Layer 2 of a small transformer language model trained on English Wikipedia (11 layers, counted from 0, width 128).
A neuron's activation on a vector x is GELU(weights . x + bias), where the dot is the dot product.

Input weights of the MLP neurons that the questions are about. A number n stands for n times 0.012.
n39 (bias -0.073): -19 0 35 -11 -5 -7 9 -26 21 16 -9 16 17 2 10 10 2 -9 -37 9 -13 -20 -3 36 -6 -28 -9 29 15 -12 14 -26 40 -25 -6 31 1 -1 -12 -19 0 -25 -23 -2 -25 -17 -32 -4 25 0 -34 19 22 -3 -5 27 21 7 15 6 11 21 -23 15 16 13 -21 23 2 3 -19 -4 2 17 -23 -20 -10 -21 6 4 11 -3 6 -29 -1 15 18 31 -31 25 -29 -4 -25 -28 7 -10 17 26 9 28 -30 26 -20 -2 -28 10 17 -3 13 -10 -8 -10 22 11 -28 17 19 7 -9 -5 3 -39 -21 25 1 34 7 -9
n46 (bias -0.077): -25 9 -1 -13 14 -14 -6 5 38 -29 -44 13 2 -48 -46 30 -1 34 -27 10 5 13 0 13 43 12 -23 -4 30 -36 2 1 28 -5 -16 13 4 -30 22 -4 -14 21 -17 10 -7 18 5 -23 -3 -18 -11 11 -39 -9 -32 1 11 -3 -13 25 -6 -9 -10 -16 17 36 14 24 2 8 -17 5 -23 44 -15 10 1 -18 -27 -5 -1 35 -9 8 -15 8 17 13 17 15 -25 11 -13 -1 -16 -2 -4 -9 2 44 -49 1 -16 18 4 -8 6 3 16 20 26 22 5 24 1 -8 -17 -15 -5 -40 0 -1 21 -12 -7 13 20 8
n68 (bias -0.064): 5 2 15 -14 -7 3 24 -22 5 -20 -15 25 5 18 -43 -52 3 -6 -41 -9 -4 -2 19 -6 29 -43 9 17 -17 34 18 38 5 -1 -36 7 2 -16 -10 -8 41 19 23 3 5 23 6 14 -42 1 -4 9 -23 32 9 4 12 25 -13 13 7 -11 20 1 -9 7 -5 9 9 -23 30 -26 -25 30 7 -31 -15 12 25 -14 8 -1 15 -40 -3 -3 45 33 11 -4 -6 19 -45 -9 -32 -8 21 10 29 14 -8 2 -9 -54 -11 2 -46 11 8 -7 5 -4 -4 7 1 -7 23 -20 -48 17 -31 13 1 13 14 9 -12 -8
n136 (bias -0.073): -2 24 -25 -32 -21 -8 31 3 -1 -15 -6 -34 15 40 23 -4 18 -24 -21 -7 24 31 8 17 2 -23 -29 18 31 -34 -22 46 -11 -33 -8 -51 3 4 13 22 -21 17 -4 15 52 14 -8 -12 8 27 1 -26 -10 -1 -6 -17 -41 -17 24 -6 11 26 24 -2 7 -8 -20 2 -8 18 -5 24 -1 4 -25 -12 7 -41 -20 1 54 18 -22 20 -33 2 49 5 28 -20 -11 -17 -17 -27 -16 7 20 -19 -11 20 -47 1 28 -21 32 22 12 43 -25 -27 -17 -16 30 -38 -13 -18 35 -21 -23 -4 17 15 25 10 -20 -1 38 -21
n149 (bias -0.080): 17 14 28 -9 4 8 1 13 -1 -13 9 -2 -4 2 -32 14 7 0 -25 -2 -61 -9 9 31 31 -16 -3 10 8 -4 7 -20 -5 2 12 14 -3 -9 20 -2 19 -2 -5 -7 9 17 6 0 -1 2 -19 14 -17 -2 -30 -21 -1 -10 27 -30 -16 13 -1 -6 16 -17 11 -1 -42 28 3 22 -4 -5 13 -11 -5 -12 35 -15 47 24 -20 -19 -29 36 8 15 -11 7 -9 0 -32 -47 -43 -1 -2 19 11 4 27 17 12 -13 -19 21 10 11 -28 18 4 24 -12 -33 -43 -19 21 4 5 13 -3 11 -10 16 -14 -5 21 -6
n158 (bias -0.105): 7 2 -13 -17 7 -13 -20 21 -15 -2 23 -12 28 1 -7 22 9 11 -5 -8 4 -18 -19 8 10 19 -29 -15 3 20 37 -1 -29 31 -10 -7 0 9 -49 41 -9 24 -11 -10 12 -15 -1 41 1 -1 7 -18 -18 30 -4 7 -38 12 9 7 7 -6 11 -14 50 1 14 -28 -18 0 34 -18 -16 -22 33 -17 -15 -36 13 -36 -1 -14 11 0 -19 -11 13 11 2 -30 44 -6 14 -4 -12 -33 -1 8 -9 -44 -29 8 13 -43 6 -22 22 -27 7 18 17 -3 -28 21 -45 0 -1 8 12 30 -9 -6 17 14 23 23 20 23
n172 (bias -0.057): -28 -7 5 -11 -3 5 -20 -12 13 25 -3 -42 25 6 -49 -21 0 -9 -1 52 48 9 -30 8 6 -31 11 2 -29 -28 27 10 -47 -9 -6 -27 -50 11 2 -18 -6 30 -4 -40 25 6 19 2 -18 -26 -55 6 0 -22 5 15 -21 7 -18 -17 -2 -17 31 4 1 19 2 -24 -35 -9 12 13 -7 -5 4 1 50 -25 -1 -10 -20 17 5 2 -26 -2 16 17 45 -45 39 -10 17 -21 17 1 -8 -16 -8 20 30 5 14 -25 12 51 19 -8 -3 14 -3 17 -1 24 1 -11 18 32 2 -2 42 33 10 24 -20 19 16 -32
n208 (bias -0.087): -44 -3 -22 -26 -16 -30 11 49 -8 -2 -18 25 -9 -42 14 -24 20 27 -23 8 46 -14 -39 54 -26 12 12 -2 10 16 -34 -4 -5 -35 19 13 6 -1 20 23 22 -12 -6 17 10 -25 -5 1 26 -8 8 35 6 -32 -1 -52 7 7 -32 -23 19 -24 -18 4 56 28 -2 5 13 -9 12 -12 -14 1 -13 -46 -4 -5 -26 -17 -5 -28 -5 10 9 15 9 -17 -4 -5 -2 -25 6 -9 15 30 -4 14 -7 35 15 5 -8 -34 -32 12 29 14 -39 51 12 -11 12 3 98 -29 20 -33 -19 -5 -16 -10 -24 7 -16 25 -12 10
n245 (bias -0.034): 12 -28 -45 32 -6 2 -36 -37 -2 19 18 -24 1 -28 19 49 13 36 24 -16 -7 7 32 21 -22 -18 -19 2 0 -2 -29 -21 25 15 -26 -9 25 33 -12 32 24 22 -12 1 -1 -26 29 31 49 38 5 -17 -3 -12 15 9 24 -35 -28 32 -16 37 2 -12 -26 -18 15 -18 -18 -3 21 -27 23 -55 -3 1 -3 -22 8 10 -6 -28 6 -35 -22 4 -14 7 33 -13 -11 1 -9 -41 27 11 12 -5 -41 -25 -41 29 1 -8 6 23 -13 1 -35 0 12 16 -14 8 28 2 -3 21 -7 -3 5 15 15 -22 -16 -16 -11 7
n247 (bias -0.034): -14 -2 15 -40 -11 15 -11 23 16 -2 2 26 -15 9 -46 -6 -19 12 29 -2 -21 -26 -41 -6 11 -3 9 -26 1 9 43 25 -13 -23 21 -14 19 7 -32 -18 8 12 -6 -19 13 30 3 17 4 -25 18 20 8 6 -17 34 -24 49 -13 10 3 7 -17 -26 13 22 18 -1 -2 20 14 14 27 -10 14 -17 19 2 26 -2 4 -9 30 4 11 -11 8 -4 -27 -18 15 -11 -8 5 -7 13 20 -25 -10 9 -2 -2 20 -31 7 10 -43 6 7 -1 33 1 15 -13 -36 -2 -2 -5 -15 5 27 1 -6 2 -37 -12 -19 -11
n253 (bias 0.002): -11 8 -18 -52 -13 -2 -12 25 -2 -7 3 8 1 -17 17 11 10 48 -26 -6 -7 -29 -1 3 13 18 -1 1 5 -16 4 6 1 -3 -18 9 9 -38 12 20 37 41 23 28 9 3 22 -24 -8 25 -42 6 -8 27 7 10 -12 6 18 -23 -7 18 18 -12 -6 13 12 9 9 13 26 -28 1 35 10 -18 -19 -17 6 9 3 -15 -2 -42 -2 -2 -13 -18 3 8 -23 11 -6 -37 5 -25 -6 1 -28 -38 16 -31 0 34 -7 -12 0 16 26 4 24 -4 -20 -15 -56 -2 -34 -17 5 -9 -1 33 14 12 -33 -10 19 39
n272 (bias -0.079): 33 -3 -13 -6 -17 -30 3 -12 4 -4 2 -8 2 -28 23 4 -7 -12 8 -33 35 16 10 -8 -13 -28 3 32 1 -17 -2 -43 -11 -5 -36 -5 7 1 5 -2 -27 -27 -13 11 -9 37 -26 3 -10 -17 4 19 14 -4 -10 -15 9 -19 32 17 -16 -3 -14 -6 22 -4 5 8 -14 -29 -23 54 26 20 -8 -2 5 11 -14 15 -5 -8 -2 38 3 -17 22 -28 -38 -26 22 27 -7 -13 22 23 0 20 -10 4 11 -8 -6 8 10 13 -18 -19 41 -9 38 6 9 0 1 -47 -21 -8 -14 9 12 -23 13 4 26 29 -14 16
n285 (bias -0.128): 7 -6 5 -20 7 -15 -13 30 21 3 -8 -9 41 -11 -11 22 -30 -12 -36 24 37 -24 10 -11 1 6 -28 10 9 -48 51 -3 16 6 18 10 1 -10 -8 1 1 -5 -9 -19 -14 10 19 1 17 7 12 19 -45 8 22 -32 43 38 17 -33 -4 10 8 -19 5 -35 -5 -28 -9 -21 -12 -6 20 17 16 12 -51 6 12 -21 -9 -17 21 6 9 10 -30 -17 30 -16 2 6 19 19 -21 23 20 -59 -32 -1 -4 -3 -5 -16 -7 -31 24 9 -17 -7 11 5 -10 -8 17 4 3 10 40 20 -18 31 5 3 15 1 -9 -16
n304 (bias -0.084): 10 -27 -37 -10 -24 24 1 11 -6 29 6 33 -2 21 -20 39 -31 -11 13 38 -6 -26 -13 -34 -28 18 -16 6 -1 31 -5 32 -24 -7 -22 -9 -38 -4 40 16 0 -6 27 -20 -3 -34 17 -13 1 -5 -1 30 3 11 29 22 39 16 53 -16 -48 -11 -49 -8 -36 1 -5 16 -30 13 -17 7 12 -38 -6 -1 -11 19 11 -32 -3 15 13 16 -20 21 -11 -28 15 14 -12 -6 -25 9 2 -41 21 8 -33 -28 -14 -1 11 31 -8 -6 -28 5 -10 17 -8 -19 -8 28 3 5 6 -2 8 19 -4 -11 54 -17 1 -9 20 47
n316 (bias -0.094): 7 -17 14 9 -14 -2 6 13 10 21 -19 38 2 14 -2 -20 -20 6 16 -9 -36 25 17 14 -28 0 -18 42 9 23 6 35 22 -16 2 -5 11 6 0 6 -3 -15 -1 14 -10 -8 -27 -17 -5 -4 -17 -6 -17 -21 45 -14 -8 -7 21 -2 -5 -16 -22 -1 35 -17 -34 7 3 2 29 4 -11 0 -11 0 -3 0 9 -11 -4 -7 -11 -2 0 20 -3 20 26 -10 -16 1 6 -34 -7 -5 0 -10 1 4 -11 -18 -20 16 6 12 -17 20 30 8 12 -16 -11 -1 -1 -6 14 -10 10 -29 14 14 -17 -2 27 1 -7 -2
n325 (bias -0.096): 4 -5 29 -21 30 -2 6 -7 -10 -28 -41 -11 30 0 -18 -14 28 -19 -14 -34 10 -28 -18 1 -37 -13 -43 -12 25 2 -4 -15 -10 -34 -19 5 -13 -7 32 27 -8 -21 1 -24 5 -17 1 26 -14 -24 14 -11 -14 -7 11 41 -8 8 1 27 -43 9 8 -1 13 35 -54 -40 19 -16 -17 0 14 26 -8 20 12 28 -19 -10 16 8 -10 27 -1 -1 39 -9 7 37 19 13 -1 -3 29 -13 1 -16 9 31 -6 11 -15 -6 42 -8 1 4 31 -21 -4 -22 -8 -8 -42 15 10 16 26 43 -19 16 4 19 -7 -6 10 19
n391 (bias -0.140): -25 25 6 28 5 19 -69 31 -39 1 -12 14 36 -55 -74 -6 -15 12 2 47 49 -3 -24 22 -3 -9 12 5 40 -13 -55 14 77 -5 -52 31 18 38 20 -33 67 -6 -60 -7 -14 58 -63 25 48 15 28 -28 -53 53 -23 -6 9 17 -47 -51 1 1 43 46 -33 -34 -27 -10 3 -8 -30 -3 -9 -40 16 10 16 -9 -7 29 32 0 17 6 51 10 37 -62 26 58 -9 -64 -12 -24 -35 1 -73 18 -31 -39 -13 35 10 -5 8 1 19 0 -25 -26 21 37 29 49 8 -75 -16 -32 -25 10 11 30 -11 -6 34 66 -23 6
n406 (bias -0.066): -14 -8 29 -45 -32 21 -18 38 -30 33 -1 24 13 27 -30 12 25 -30 -18 6 -3 15 -20 -17 -4 38 4 -27 9 -38 21 -26 6 32 12 17 20 -18 -8 -43 -13 -6 13 1 -37 21 20 -13 38 10 -35 22 -33 12 -18 42 -13 16 -7 3 -11 -13 2 -22 -18 -8 9 -18 37 14 15 -20 23 5 2 -12 -5 2 -10 4 12 -23 23 -32 7 7 13 1 -4 -15 -30 20 2 21 4 8 -19 15 -25 -62 14 1 8 -3 -5 -8 5 -8 18 -1 14 -8 -40 12 16 -37 -2 17 52 39 -10 31 -14 13 -17 -9 -10 22
n409 (bias -0.053): 19 35 49 -23 -9 -21 -6 -20 1 -19 16 3 19 18 -24 -21 14 -31 4 -23 -28 15 9 -8 -3 21 32 -18 -14 12 18 4 17 7 21 -17 21 -48 -17 -13 25 -20 -38 -17 -13 -16 15 -50 -16 2 -11 -39 -17 -29 31 21 30 22 -19 1 22 -32 42 54 -13 41 11 13 14 -25 -26 -11 21 15 22 -32 -8 1 -12 -7 17 -5 -44 -37 -9 27 -16 16 -1 5 28 6 -20 22 6 -15 42 5 22 8 29 0 -3 -29 -7 -22 -14 19 -18 26 2 17 -1 16 -8 7 -11 -24 -19 -12 -30 24 -6 -5 4 47 -38 32
n421 (bias -0.008): -8 22 17 0 -12 -3 22 -6 43 -29 6 26 -16 -7 -12 -6 18 -17 -12 -15 52 25 -36 25 -20 -6 -10 -25 34 14 11 -2 -25 -19 42 -5 21 5 -17 8 -17 -53 -5 -32 -4 -15 30 -44 35 17 -25 2 -13 16 10 30 25 -16 -1 -26 37 5 -6 4 -13 31 35 28 18 0 -14 -8 25 19 27 15 23 5 -5 -7 -18 -23 -19 42 -12 -21 20 1 5 -5 -30 -18 19 31 -11 12 15 -50 -7 12 -14 27 -1 -12 -60 16 -8 26 -14 22 -3 26 -48 29 21 0 41 -33 -21 14 -13 -25 -13 -62 12 -1 -21 -13
n442 (bias -0.130): 9 -8 -8 -27 21 -15 -18 37 -9 -32 8 25 20 2 7 10 41 -6 19 -9 -5 -30 15 -9 -9 -8 32 -4 17 -16 5 34 -9 21 -33 2 38 19 -18 -11 9 4 -18 -30 29 12 20 -35 -25 -11 38 7 -17 2 30 9 -12 7 -19 37 -8 -39 16 11 21 2 -4 11 -28 -3 18 9 -8 11 44 10 21 -8 5 4 7 0 8 3 -14 -39 -31 8 9 -4 -6 -4 59 -34 -1 5 -5 -15 2 -3 42 -12 -27 -10 23 -59 2 10 -58 -39 -7 1 -14 13 1 -4 35 12 -14 -16 -8 -9 -27 35 2 -13 -1 5
n443 (bias -0.043): 38 -27 -1 19 9 -6 2 18 -9 -5 28 4 -3 -13 -1 34 -31 3 -7 31 16 24 3 -35 5 -3 -5 8 11 -25 -56 25 15 14 -15 -4 14 -9 8 -2 7 26 -3 7 11 30 40 17 -11 -11 -40 -22 -7 -19 40 0 4 2 -27 -8 -38 25 16 3 4 13 -28 -10 -12 34 -22 24 -1 -30 40 10 30 10 6 16 24 -19 -68 -17 1 -12 -2 20 -7 -32 14 28 32 -19 -61 -2 9 2 31 23 -4 -19 19 -1 -34 2 -15 12 -10 5 14 11 1 3 -3 -16 -4 -21 20 -19 -27 -13 -33 -4 11 -16 -9 22
n451 (bias -0.093): -4 -14 -5 10 -15 -7 -43 -28 -6 1 4 4 -9 -4 10 -22 22 0 -2 -10 -25 1 7 -4 30 -7 33 -20 -27 -29 19 33 -20 28 -2 8 -4 1 19 2 32 -13 6 -37 1 -26 18 62 20 7 -10 -19 -2 -42 6 -15 -9 29 -39 -24 -11 16 6 48 -11 6 0 -5 -14 12 20 -10 17 -14 6 -9 23 -16 -9 22 -23 -30 18 12 -11 -9 -7 37 13 -23 -7 8 -15 -17 19 8 13 -18 -15 5 -29 3 32 2 1 21 -17 -42 -9 44 0 21 6 11 26 6 8 -2 -27 10 51 -23 -41 1 22 4 13 -14
n501 (bias -0.055): 7 45 -6 -31 12 28 -7 -15 30 -1 -18 -13 3 2 -22 9 29 24 -7 21 3 -5 19 -25 31 23 14 -14 -19 29 50 14 -18 -9 -5 -4 1 5 20 -10 -4 -16 -52 -12 -11 26 35 7 -5 -14 -20 21 -1 -28 14 -18 -7 8 34 -4 -37 -13 16 -6 -20 31 -4 -6 18 -38 -5 9 7 35 -6 -9 -7 2 -13 28 23 -8 8 6 -37 44 -23 9 27 15 15 -27 9 -1 5 -12 5 -34 -8 -12 -4 12 36 -7 -5 -22 -12 8 -18 -19 2 -25 -6 5 -23 -8 0 -10 -39 -13 11 -14 16 28 22 -5 24 -20

Each question shows a token from some text and the vector x that enters the MLP there. A number n stands for n times 0.053.

".": -14 -4 0 26 -4 -8 14 25 3 36 13 -47 -30 -4 -2 -17 -8 -11 1 0 -19 25 0 -10 -25 -16 -5 -17 -18 18 0 -4 8 12 48 23 3 -17 -8 15 6 -8 18 -8 -3 12 -7 -1 -16 32 20 5 12 16 -1 -5 -6 -13 -20 21 12 12 32 10 -11 -29 -11 10 4 8 -28 2 12 11 -47 -13 7 17 -34 -14 19 28 -10 -11 -7 -24 2 4 -7 -11 8 3 21 31 -15 9 -3 -13 -18 -12 -7 -23 0 8 -2 16 -1 8 -5 -14 -8 -1 23 -16 -17 14 -16 16 -5 -14 7 -14 -2 2 -1 5 63 -4
The neuron with the highest activation: n136

" National": -2 0 -9 4 -1 -17 29 28 7 2 0 -32 -38 -10 16 -26 -3 17 -9 19 1 11 -7 -13 -4 0 18 1 -43 35 -9 -47 -3 -1 52 42 7 -13 2 -5 -14 -11 12 -20 15 14 -10 13 -30 9 -22 12 31 6 31 -9 -12 4 -17 -1 18 0 7 1 -17 -26 -22 14 -1 17 3 -8 5 -9 -30 -3 -6 -8 -19 -17 29 37 5 -3 -3 -28 -19 -8 13 -19 7 -16 12 18 16 -8 -19 -10 -2 -2 16 15 -5 17 11 4 -11 3 11 -19 -7 0 2 -10 -9 17 -25 2 11 -15 3 5 15 0 12 19 59 -16
The neuron with the highest activation: n172

" would": -15 18 -9 -2 6 3 14 4 -7 8 15 -33 -7 -33 -14 -26 7 20 -12 0 -22 22 10 1 2 -21 -9 -15 -1 10 -22 -35 37 4 28 38 -1 -25 -7 -2 -3 -9 9 -12 -11 18 23 -20 -22 22 3 9 -8 10 3 14 7 11 -23 -13 6 -5 -2 -8 1 -12 -16 11 5 18 8 -5 -18 4 -37 -9 -8 35 -11 8 17 16 -5 -22 -9 -13 10 5 -8 -5 16 26 22 64 2 -12 -11 -4 -1 -29 5 -21 -8 -13 17 6 6 17 2 5 -10 11 23 -30 -12 15 -2 15 5 -13 -1 -19 10 -15 -20 -12 61 -14
Which three neurons fire most, strongest first? n46, n253, n406

"\n": -18 10 -29 19 -10 1 16 22 13 31 9 -28 -17 -10 1 -45 24 6 -4 -5 -10 10 -2 4 -17 -25 -19 -14 -10 15 -15 -10 10 10 53 43 17 -25 -8 22 -11 -24 5 -10 3 8 3 -2 -15 49 25 -4 19 14 9 -15 -1 -7 -23 10 2 -6 17 8 -5 -11 -3 11 4 -1 -11 -18 -1 1 -51 -10 1 24 -7 13 17 9 -4 -8 4 -6 3 15 -14 -19 9 -14 33 60 1 2 -13 -6 -10 -2 -6 -13 -22 8 5 15 -10 13 0 3 2 -6 0 -25 -10 0 -10 2 -13 -8 0 -9 -3 14 -19 -7 53 -4
The neuron with the highest activation: n208

" ": -19 -14 -10 33 -2 -9 23 16 14 25 23 -18 -11 -14 -4 -18 6 -4 -8 1 -14 7 5 -2 -14 -18 0 -9 0 15 -10 -30 21 12 48 60 1 -15 -19 18 -15 -13 15 -17 0 4 2 -6 -21 36 9 10 12 27 5 4 -17 -3 10 -1 10 7 9 7 -23 -16 0 18 -10 -1 -24 -2 -13 3 -32 -8 4 67 -31 -1 25 23 -1 8 -2 -24 -1 5 -15 -22 -1 -4 17 53 14 15 0 -13 -6 -12 -10 -36 -14 6 20 9 -10 6 -2 8 -17 6 -26 -22 -16 28 -17 8 -20 -10 -1 -11 16 -13 -9 9 32 -17
The neuron with the highest activation: n421

" Buddh": -18 -2 12 3 1 16 10 8 -2 5 12 -18 -58 -30 0 -6 15 0 -12 13 0 6 -5 -4 -7 16 20 17 -51 34 5 -30 5 8 37 25 1 -6 -20 -2 -10 -6 15 -13 20 24 -13 13 -27 20 15 2 17 13 10 31 -18 -12 -16 27 21 -2 -9 5 -21 -28 -1 3 -8 22 -25 -5 -18 0 -15 -29 -9 28 4 -13 14 16 15 3 -10 -22 -8 -10 -5 -16 24 -20 41 6 26 -8 4 -23 7 -12 8 12 -19 7 19 -1 -26 -8 13 -8 18 0 9 -7 -27 13 -22 26 -3 -4 -15 -28 11 7 -11 4 39 -18
Which two neurons fire most, strongest first? n247, n158

" to": -17 2 -9 -15 -8 -1 3 2 7 7 14 -32 -21 -32 8 -6 -1 -6 -7 -9 -27 1 -1 2 -10 -19 1 -9 2 6 -18 -30 18 14 55 20 3 -14 -5 -14 3 12 21 -5 -7 31 19 -22 -30 23 18 14 -4 10 8 26 8 8 -13 -24 15 -8 15 -14 -4 -26 -12 4 8 15 -13 -3 -19 1 -41 0 3 6 -14 1 25 7 -2 -8 -13 -22 8 2 -2 -26 8 14 -3 43 22 -14 -12 10 -15 -6 -8 -12 -1 0 24 5 -3 1 0 4 15 4 3 -10 -4 25 -7 18 7 8 -3 -17 2 -26 -17 -5 78 -4
Which three neurons fire most, strongest first? n406, n253, n46

"3": -24 -13 -13 52 3 -4 18 12 17 8 5 -14 -7 -21 9 -3 13 6 4 -20 -16 11 11 1 -17 -30 -12 5 -14 32 -19 -17 3 12 61 36 1 -9 -16 16 8 -14 13 -3 -4 17 8 -1 -26 35 -7 6 24 -4 -7 16 12 4 -29 31 -7 24 4 5 0 -25 4 -9 12 -8 -30 2 -19 0 -43 -11 2 41 -16 2 24 32 -7 0 0 -13 -8 3 -16 -25 -5 -7 5 48 23 3 -25 -5 -10 -6 -1 -22 -11 -1 23 8 -4 9 -1 7 7 5 -20 -15 -21 19 -23 10 -17 -5 12 -25 13 -23 -2 12 40 -40
The neuron with the highest activation: n245

"2": -18 -12 -33 31 1 -16 10 26 13 8 6 -12 -13 -27 6 -6 8 -15 6 -10 -20 7 2 6 -15 -21 -8 -7 -32 28 -19 -32 4 7 51 16 13 -2 -6 29 13 1 8 -13 -8 18 8 0 -24 50 -1 14 28 3 -5 2 24 7 -43 21 -10 10 13 13 -1 -14 10 -4 4 9 -30 -15 -24 -5 -44 2 4 56 -8 6 14 30 -3 -11 -5 -29 -14 15 -1 -23 16 -8 14 49 12 5 -26 -1 -14 -4 7 -23 -10 17 20 1 -10 11 -7 12 7 6 -18 -12 -14 17 -22 19 -6 -19 6 -32 5 0 0 5 33 -36
The neuron with the highest activation: n245

"T": -22 7 -26 51 9 2 8 10 -17 -10 53 6 -19 -14 19 -22 11 -4 -21 -6 -1 4 8 -3 -6 -3 17 -31 -32 31 -8 11 4 9 52 36 1 -4 -21 20 13 -6 5 -5 -2 17 -10 6 -31 25 12 -6 13 -2 2 8 0 11 -34 25 7 -3 10 0 -4 -12 -17 26 -9 13 -14 3 -27 2 -41 -19 -9 31 9 4 20 49 2 -1 -8 -20 -19 11 -27 -26 18 2 10 21 15 -2 -21 -13 2 -8 15 -40 -18 -3 5 6 -9 11 -5 -11 -19 4 -10 8 -9 -1 -18 36 2 -11 10 8 9 0 -25 -5 37 -36
The neuron with the highest activation: n442

" J": -25 1 -26 14 -9 2 7 9 7 5 58 -2 13 -62 2 -32 10 -10 11 -2 -20 9 10 5 -18 -15 3 -12 -14 22 -7 -32 10 3 54 33 9 -2 -13 -6 10 1 6 6 -6 8 8 -13 -36 27 19 5 2 5 -2 17 3 12 -23 12 4 1 7 -3 5 -16 3 29 12 10 -17 -11 -19 10 -10 4 10 37 3 -2 -5 19 -18 -5 0 -31 5 1 -35 -29 15 -3 10 66 21 -10 5 -9 -12 -17 5 -5 5 12 26 -7 -5 5 11 9 5 11 -6 -32 -12 0 -19 11 -6 -26 -9 -28 12 8 -18 -8 26 -29
Which two neurons fire most, strongest first? n247, n409

" Tob": -14 -4 5 18 -4 27 10 25 24 6 20 -36 -40 -29 21 -6 18 19 2 12 7 10 -19 14 -13 -6 17 -22 -57 40 11 -20 18 6 25 24 13 15 -14 7 -9 -4 -16 -8 18 9 -12 2 -47 5 26 -2 14 1 -4 3 2 14 -21 -1 12 -9 -1 2 -4 -15 6 -6 -5 -6 -3 -9 -45 5 -12 -22 5 45 -3 -18 30 9 -14 -2 5 -8 -17 2 -13 -25 35 -1 16 19 14 -5 -3 2 -16 -18 -9 -8 -8 1 20 3 -26 9 19 -21 -5 1 -5 -21 -28 19 -18 42 5 -18 -10 -8 17 25 -25 -1 28 -31
The neuron with the highest activation: n247

"4": -17 -6 13 23 1 0 4 24 10 2 1 -8 -29 -19 6 19 28 2 -1 1 -19 5 -5 -13 -18 -16 -15 0 -23 19 5 -22 -11 15 55 43 -4 -10 -4 -14 25 -9 9 -6 7 18 -2 -3 -38 25 -15 9 22 22 8 4 2 -11 -17 12 -19 13 9 18 -5 -25 -6 21 14 3 -29 2 -31 11 -40 -6 16 -1 -16 -19 26 44 -8 -23 -13 -18 -9 11 2 -6 3 7 -8 46 7 6 -12 2 -8 -1 -5 -5 -20 18 11 6 -11 13 4 11 6 3 -34 -22 -7 25 -19 -3 3 -7 7 -3 2 -30 2 20 41 -52
Which neuron fires most, and how strongly? n46, at about 1.8

"GA": -8 4 -4 42 -5 21 23 13 24 6 10 4 -21 -27 -9 -28 25 -2 -26 -14 -13 2 -5 8 -10 3 -10 -24 -28 43 -6 -31 -3 -2 71 66 1 -2 -10 17 1 -22 14 1 6 11 -15 11 -44 27 -2 10 5 31 -12 -12 5 27 -15 14 16 18 -12 -8 -17 -3 -15 24 -8 6 3 -12 -21 10 -44 7 -1 -4 2 8 8 37 -6 0 5 -7 -7 1 -8 -19 10 -3 26 32 0 3 -30 -12 -14 -27 20 -15 -2 4 19 1 -11 -3 13 -2 -14 11 -4 11 -2 11 -31 8 -22 0 2 -12 -6 -9 -12 2 35 -27
Which neuron fires most, and how strongly? n421, at about 1.6

"id": -27 -13 -10 20 2 6 4 2 -4 -1 10 10 -43 -10 15 -20 -19 -1 -14 -18 -6 3 -19 -6 -26 -28 21 -14 -30 38 1 -12 7 18 59 23 5 6 -4 -4 6 3 16 -17 -19 27 11 -19 -27 30 21 7 6 29 20 22 14 5 -31 -6 -6 16 11 19 -2 -13 -4 4 7 10 -6 -14 -48 -8 -11 2 -4 18 -9 -2 21 29 -5 -13 -24 -36 -11 7 10 -20 23 4 33 22 11 -16 -15 9 3 -4 -12 -15 -22 18 29 -3 -18 7 -9 7 -11 -14 7 13 -1 21 -19 27 13 -18 5 -18 -24 25 -10 16 36 -36
Which neuron fires most, and how strongly? n442, at about 2.2

" Championship": -19 -7 8 11 13 23 28 3 -6 9 7 18 -34 -16 1 -39 3 1 2 -6 1 -5 -6 -4 -2 6 -8 -14 -51 17 -18 -34 9 8 38 37 9 -1 -2 5 -16 -13 3 -12 13 15 9 10 -25 37 -1 26 15 38 17 -8 8 -9 -23 17 10 -2 4 15 -25 -20 2 15 -6 -14 -3 -15 1 23 -31 -10 -3 14 -7 5 12 31 -7 -11 1 -27 -5 9 -10 -22 6 -14 33 18 -4 -3 -38 11 -6 -11 40 -10 -21 9 1 7 -18 15 9 0 -16 0 5 -11 -5 3 -6 28 -20 -10 -7 -8 23 -12 1 12 49 -40
Which neuron fires most, and how strongly? n68, at about 1.2

"ex": -18 -11 -6 18 11 10 10 45 10 6 -4 -10 -7 -22 35 -17 -8 -4 -5 0 -18 21 -3 9 -19 0 14 -10 -24 30 -15 -36 7 13 33 16 26 -7 -15 6 -13 0 22 -9 5 10 22 -4 -37 29 19 6 23 19 14 -3 19 14 0 5 11 1 19 21 -20 -28 -22 0 -3 -20 -19 1 -23 -31 -22 -8 4 28 -17 -18 13 28 -2 -17 -8 -30 -4 5 3 -15 16 -7 22 20 -10 -35 -10 8 -4 -5 20 -27 0 33 10 21 -15 0 17 -12 -9 1 -4 1 -6 21 -40 12 18 -20 -11 -20 -21 -12 16 6 32 -31
The neuron with the highest activation: n443

" k": -19 -24 2 42 -9 0 6 15 -18 0 52 -12 -49 -15 1 -25 29 7 -16 0 3 0 -9 -12 -15 -25 -4 -4 -10 2 14 -2 31 8 51 40 13 -13 -12 -3 8 -15 9 4 12 23 6 7 -35 9 -2 -6 10 -11 17 -3 -13 7 -13 -2 15 28 -15 -6 -5 -17 -13 5 -19 13 -15 -3 -3 5 -41 -18 15 45 8 14 5 31 -3 6 -13 -32 7 15 -6 -17 17 -19 19 38 21 -12 -7 -3 -19 0 6 -19 -8 15 7 -5 -21 -4 23 -2 -20 -1 29 -6 -1 2 -8 -3 17 1 0 -15 8 -14 -9 -3 37 -35
Which three neurons fire most, strongest first? n451, n247, n443

" ;": -16 3 -19 23 -20 8 12 34 -16 34 10 -20 -33 -12 6 -3 6 -6 4 6 -16 10 -9 -1 -19 -24 -12 -6 -6 11 9 6 8 11 51 42 10 10 -7 22 3 6 19 -2 -12 10 -6 -7 -24 42 12 8 4 10 -2 -8 -7 -17 -25 4 -16 -1 2 -3 -18 -24 -22 32 -10 -8 -16 -6 -10 11 -32 -7 2 40 -14 -1 20 7 -19 -15 -13 -26 -18 -11 -17 -23 14 -2 33 40 8 -13 8 -11 -4 -11 9 2 7 -17 15 6 -11 15 -7 3 -8 -2 0 -16 -19 8 0 31 -3 4 -4 -15 1 15 -8 -3 63 8
Which two neurons fire most, strongest first? n304, n136

" He": -8 -20 17 8 -4 15 23 24 -4 6 17 -27 -29 -18 1 -14 15 0 4 9 10 9 -2 -13 -13 12 -19 -19 -31 16 2 -43 33 9 36 35 -13 -25 -7 3 -10 -15 8 -24 -4 25 -11 -24 -37 42 13 23 1 35 9 7 -1 6 -21 13 3 -3 -2 7 -4 -17 -9 27 15 11 0 -24 -4 8 -34 -14 11 17 -13 -10 17 28 -2 -7 8 5 2 6 1 -10 8 -19 9 65 11 3 -11 -10 -4 -9 8 -4 -8 -2 26 -9 -16 1 14 -3 0 1 9 -54 -2 7 -22 -12 1 -31 -1 2 29 12 -12 -17 38 -35
Which neuron fires most, and how strongly? n406, at about 2